Layer 6 of a small transformer language model trained on English Wikipedia (9 layers, counted from 0, width 64). Numbers have three digits each and are written without spaces.
A neuron's activation on a vector x is squared ReLU(weights . x), where the dot is the dot product.
The model reads these tokens: "} " "| " "— " "| " "May " "20" ", " "201" "5 " "| " "H" "al" "e" "ak" "al" "a " "| " "P" "an" "-" "S" "T" "A" "R" "R" "S " "1 " "| " "R" "A" "F " "| "

The vector x that enters this layer's MLP at each token. A number n stands for (n - 500) times 0.0095.
0 "} ": 517501415606640648539582453652456443594458112240615542463205565674287488518537310468367317580639463400521430504502704439427402473644465398416650383473278333498654598826528634707634354683488777
1 "| ": 447611398644665617558497551777605475579609132180531572440352431588281522482449422529399328424663240358573492503480660671374317369517515595472524552498327179419664526741599557712598481600526736
2 "— ": 434624491543728621622516294682446541546636196166660528344272534654404509593571136466377473552806386361560428349552709579419479537551429431388455455470423431335526489743582547773781369498375659
3 "| ": 346622408559622604508517377758544500661592168169511601447395372561287528457533376594447389420740294273586528508583673631320451424558463605497400697582365142341678551733522472729627468615542664
4 "May ": 384597519511811744507472261636422534625641202236567648505286658786423551689531456270401463579820365349407379337597636364494344452533459503439495623455453381226743636688577537483470375681341430
5 "20": 387594335507491480747691318544623646757648343267646418354242493799384659390518307325357608798762266477537506531458833450473493416278515739318459530452438486392510612537616580530582185647303558
6 ", ": 273601476501784684574648477622559506555711120266615517374146520757493553622582385490468419545687218355515423459567549431405358515491387729531422428655481428312723557723578637474596311521359493
7 "201": 240505474520749552743351224564716446671614289316691380555368529754329561499526393376513333723823314434413262489524770282446435426344420643431400763411404369348741561503566489620549513510463783
8 "5 ": 328523456429659486565658308717412550631655127324598402354353631732297544521621324324424478699764475311606363411535702553302489412434529536531650370549469318429649566829647598422646346600380550
9 "| ": 324637495563630573504552408800588491672587095191522507415409429697236541488572415581465303506711313290591480436482778653294511349499501623456448571586425260366641512624556473751631389598515643
10 "H": 482702315486526472603554258559605421453440393436432411578360353688386565557561461715264423779728054480408509282540682433510282135375536509591452484641359410515842711748409763635529449634547527
11 "al": 799528476471622680605876324604628448554584388590557253321448589647434572616382434722317520508547042643547703293602560320522090239479521605369296464323515418443611548699493649341634507480467537
12 "e": 598591242568732464600598376571513311633604277442594430189524674698449597569797499522466403435562125476700556291560408158545295128399539574399561613540445516335671586444525605528694660557340726
13 "ak": 527647354427780295634872478550686349602699305411462165432414630578212674641583399465304277664506492581514460240520481307481337286517598575481270596341238453428645570601642717511663486635547774
14 "al": 749532431522697614616783422520638426581708386466575225326478674650337622529531436575306517489620194335591414199699680221507164279524545710406230433253505493525712508644417659434806365517489565
15 "a ": 397742384531689632494552389527388465675565074419581395312446645711381600604625463396436400634520511386650364277608559597348153332538429466492455538507348493386607498890592608528748459525486522
16 "| ": 454628436561639591473438428862635390729678053208556449373432358643294490602574426501435369505644301290601494388522624657327343352561448565478472601565477362461676426739500533678565454616510644
17 "P": 572797112475606528379653474509614375609499441418555388485336222686387428626479235428361395629865281424429550346487442557478389170201473607538426674542508504592619587850563670599650452595632506
18 "an": 457742250598532770435483322347528516661796511511545213356504649538496510465551363366336264484734430487551761327675400317398155317224384629510409493293432508715726653764505474487711627590462655
19 "-": 509814334423857435554622568621574578631517143363663337417427604633398486799690407378371387398558294598544391421405427551404308472351393688573418700434486377328573658818483550525627400497373501
20 "S": 452717185344653532508691233587702463613524264463569220454225604502517580456742481402467383613792086432562436252592474464536355242429500306590404756561493601595684573597482597627824472544536456
21 "T": 494844225541530388469660367528704363572589292494504219351364570588477526513717381528469375658808184193543403242544587561417339403487548462642436782318221530539631703574451666743585444586498671
22 "A": 553805211599411607484697316390601376735640242453607201475244481634499703462688446429278412607657310298603429259556516545482208338463633512370453712491344552425637521639439768524720459561610684
23 "R": 625780323457687511574694463442826355545591342444434229427330629543480484476616338510382322542728197268622181340612623575521253295465522460435381636435374537401679662671519691658860477455388675
24 "R": 589752362451676519554676447483844334635570363453417233408320625567469464472604327509390317548755213262640152331618640575494259283439554418434407660462364544372651666674518679670806500438426689
25 "S ": 447563328476676627524572341580495423584611026445709426380285619729368577618619457363448400594659448411630232270571518549396324339531448422559507575450496378443657494836604644548675306638587552
26 "1 ": 357582411479576593533537358730523574609590091355741328355259608667400492535594415200358459579668516324635310371562487596314294412510452526428609521449483433441649622841586703575692349608552609
27 "| ": 443629472552631617490408428835653413719647065238618437398381373642294530553526422517425308495669301270592464447490654680341398341496471583490490536549468319418672466729509519755601403601552651
28 "R": 623865345331696464602552382609861489549490397481370349399355410585452505578502295640282424655761146415558320400568609572551361188415471353469395603551512451350587614775524603594829545385299596
29 "A": 527845172547404634521703272474607380809610259464589257505227415618555673531675388505184433631666273333635480322546541548415246284402661515411503778534370534369560512615475719476639505518576618
30 "F ": 453722442594680627506514229488472404532588079356661322400439622729457562597569434377396387697709404436646339257558488555334265326619430357403520555450317444461740600792592633659629364624560558
31 "| ": 476639389589539588413337444740712339748599169244587443329430370673331512655546426522346365575752256304604327391533608741328352347459440637422462626518501417419696505789514512708509433683531604

Each question shows the input weights of one neuron of the MLP. A number n stands for (n - 500) times 0.0018.

n75: 487127683471515596613550589443494408569497467450440535502428573449561315488358512636581426276441470452497524585684384446457415551460716382696682599485392335309351408526690487592615729463422466
On which token does it fire most, and how strongly? 1 "| ", at about 1.7

n233: 688544547456598430445484544352561495453432463594489459554483387317472369533542384599502565496310570601588510538391468603531412425478385646536326473492515571515591626536516578466557491545671498
On which token does it fire most, and how strongly? 17 "P", at about 3.4

n16: 425488400440564208494542484492436455452535469595646492405530553634591436623496472458476570414435599599559562639484688503301355466439510427377648453443602590427642379447693497483447458466392550
Its two highest activations, in order, are on tokens 8 "5 ", 12 "e"

n106: 460478389414443480510477459592452518458428460587532542488571422348369445525395446610548406536541593455470412485452436518566489429497511444582634622508586644452564489590654652379636581504320400
Which token does this neuron like most? 28 "R"

n251: 611634366607573478592547428475521415494473547562446358514436451483499467591441560497665524525479471542437526510465413522359457526480436420595454403570545640528526462459540530460528495500477358
Its two highest activations, in order, are on tokens 20 "S", 17 "P"

n66: 431505599432465517602414519632568444446522497564439483525563576576484559469539408367531571566398525469478535503574324476391689500704646428537682564562317457550378443633349545384587605589436383
Its two highest activations, in order, are on tokens 8 "5 ", 26 "1 "

n60: 481494540434440577648542504394518505652362524407513367563510587381405365378561452365541629507431612552643347765304474581351518537583584501419480718434551367527496364562466568461396665487583529
Which token does this neuron like most? 26 "1 "

n138: 756522519412501554407444600425527411489400529550622453449441485390392694665387553459443700497530571471573509473414579578305430586393407501448304533554410659522386472422489518544470458678476491
On which token does it fire most, and how strongly? 31 "| ", at about 1.3

n172: 471424454557424430502603482438549377533357412632617517565367454490531527479492465474510401600515535543402599587587483582445495557448565506404573605543455532426440375454509406463605418560449620
On which token does it fire most, and how strongly? 29 "A", at about 5.8

n91: 534505420531574567467360491545543615383410519715450560532487427549338514452448398465587535641507454566475504548529478614419345404427534471481511277480524479469529576539594543445479482635529537
Its two highest activations, in order, are on tokens 10 "H", 17 "P"

n93: 540531504468503362517422478445557558507589375489538602541404347541546448523517392698450519491529518449538562498340355480561574563584410538476405352551478478565572357621448434480537456524721542
Which token does this neuron like most? 27 "| "

n116: 458454512702494501506535674585330530613444475540585505466555468446422505510325307402503359546482494531619542371384468660557448551597513467605538481331613573389626421476420574580747499419538490
Which token does this neuron like most? 2 "— "

n37: 516509449262776465671423344462550562452413494522356651388450429610580393547596525555451606500410488440537279554344368728525426450592499526353597468688547540434441471347565369417611463362520614
On which token does it fire most, and how strongly? 28 "R", at about 13

n201: 480703475550560472445461431562510385381465524801533666520494287426486370478462650443753531453459527623604519621699541571595390469518583539402440523376477288562454538431489681568663538331567319
Which token does this neuron like most? 28 "R"

n215: 674402478610650555639281399445478370419341372543350610506481578594335424428400601310664475604355512454540635584562267401439743401574516546539682580499412376670415350512432427504632747465491612
Its two highest activations, in order, are on tokens 12 "e", 0 "} "

n253: 367451588323431582490600489592451198677375449564561421603275475550584476486486539667494462420476529705443451491522340733493624569386517478288570445575584562370659580547405487539513464601422396
On which token does it fire most, and how strongly? 6 ", ", at about 3

n87: 566572590444433350607398621497528526441401502472347693802474567575556508435649617337533368619443563447362711595450730380610199586604454691405528353578473548506268462373664552464636563384389388
Which token does this neuron like most? 5 "20"

n216: 389599329610358466412470655577612504506293502512447481385570482496554594459385435445521401434435526484608526450435604412440521457609668502672455569409519658605518479488521666399508445531447455
Which token does this neuron like most? 21 "T"

n88: 442597676462539462673442674502463503575639578527476530549396503446392402455420539415458545561326447658456523423472385556528293606602502515542409487515497494489553568475518444636446538264405479
Which token does this neuron like most? 19 "-"

n144: 359447498534480330628558444622471636695443568447596519410444460645514459555377585570551527589538514526509469422443577554520522455428562570401545298559572463528352550377616456468414421445461401
On which token does it fire most, and how strongly? 5 "20", at about 23

n175: 570385386605501639447412607267507637477507456568352261654534420345677593436471386699745366516562580348506456347390482665430529463572430512323542603732576424733523718398265469491621356444550538
Its three highest activations, in order, are on tokens 23 "R", 22 "A", 24 "R"

n155: 637433457531542423423462481407375536598317409529181747616347600402462516674630397612666530647430500420602453369523602489522554673476428552504649314355661452525491677518455428624285405361562641
On which token does it fire most, and how strongly? 0 "} ", at about 3.8

n73: 388481506436555378567473582471523643585472569447541506534299531566462467452561425458462607524451459550516486559484590626538525552607697659413647512439411586536544497478590540374371437514394395
Its two highest activations, in order, are on tokens 5 "20", 8 "5 "

n249: 425458707788665491684321543308631428588478454637378575603527690526416482483465502342236202222366467396638566496337515928737535573514346501390585264500457664589431478482417605542511444471474446
Which token does this neuron like most? 1 "| "

n173: 618338619542483455508658579489462498546389322657604573571737377598410471247526457411252483570409419614546581572465521582434424365576439538633574471627668550421441453582315489380422692508443605
On which token does it fire most, and how strongly? 11 "al", at about 4.5

n219: 480676686635510347448363542345370507546549578536471582390389680590442315627407453357437562428567497357537429459482554568395565444481586571455422494646505622592436368426542417709405571335637307
Which token does this neuron like most? 2 "— "

n33: 515490399582484555507588375497368578446457467466424514510506537592567448666491583534307560509524503560430345525500646349494641517412507483573581567588453419671418434438619655410409618559459500
Its three highest activations, in order, are on tokens 10 "H", 4 "May ", 8 "5 "

n237: 660437594665413469573583791407557404476384401369513622247523366452694462649592382490434312385429505424462522650293599646459379339481641408537452539344667627495656484443759383421527441579559484
Which token does this neuron like most? 31 "| "

n53: 379330584670590551610554541224669523455555405541511525540460347648416541473476556533474330409543579371371423537406569545497528507452556587529633470699562378593382560410384619563416557477589500
Which token does this neuron like most? 7 "201"

n196: 438499471310437429637502583478471546487414487335466654569604522515483596591700617461641492512557516406615389609617254359582337621496390432542672485805511545397539359403733554423395488576330505
Its three highest activations, in order, are on tokens 12 "e", 6 ", ", 4 "May "

n58: 448661570538680509445619470653663553574497501428377565462700325423462580601472372422584598539464470544391606615496450354466630532519455353373583476481642469533457473452495531479470566338449359
On which token does it fire most, and how strongly? 28 "R", at about 1.2

n247: 514623524496729550432410363379367552376573659551562419573474550654394469484306558498595509602427470405590520412519487418434473585503644544563559334460508381579482433410361437643592473535465414
Its two highest activations, in order, are on tokens 14 "al", 18 "an"

n62: 393435346513631537520366645355414456306587350597542377490423435238591715300487492569385489459561652625362627252485722697342579533483429502629494418569763689472489703577673663411481453449611356
On which token does it fire most, and how strongly? 25 "S ", at about 1.1

n188: 679422502452382599499427714623399575416555538465405553360474464600507461577417623523458477429465529401692500518585369468541610372493576575610484567575270403470389498595419305391550517557486558
Its three highest activations, in order, are on tokens 1 "| ", 3 "| ", 12 "e"

n128: 374556496437459497485536498413598529320509414566349486456459620392629483399406532670481436437449586551664356585278328685402488576486633334284327410532538564631792556624530617573528423535402501
Which token does this neuron like most? 23 "R"

n2: 575441454502475623480544469426423461575507415523493420545335381490447371382627550630627525508392394538503513521711365587516501645452502410287524549455508585487450679425533529586418519442482520
Which token does this neuron like most? 22 "A"

n163: 593440645424499572497459458444232545431348691489429482771479456399473534574582365510536434638585516510525459485518559567569238669621474621314425588474623329447410418527409591485474558577500474
On which token does it fire most, and how strongly? 4 "May ", at about 0.44

n117: 477416539384343434570589627459430490650506535750571626275651569282480351550489576403480397524444449573824691520514405650309348489516476364503726718429297516504542286465451514545424536531435444
Which token does this neuron like most? 12 "e"

n92: 612510580457542337437449519427509286445569426412401560576491536451461578549677549698351433434557400506564518507427513457358688742539541513573484560381639396702515579540498491394616635392653427
On which token does it fire most, and how strongly? 21 "T", at about 0.54

n147: 738521610619578536434322436544581510461363327457430739444354485492712345548576580667555483511401384263587546470632458445529526561591601536446370505404560488582467476371436466507442539561474558
Its two highest activations, in order, are on tokens 16 "| ", 12 "e"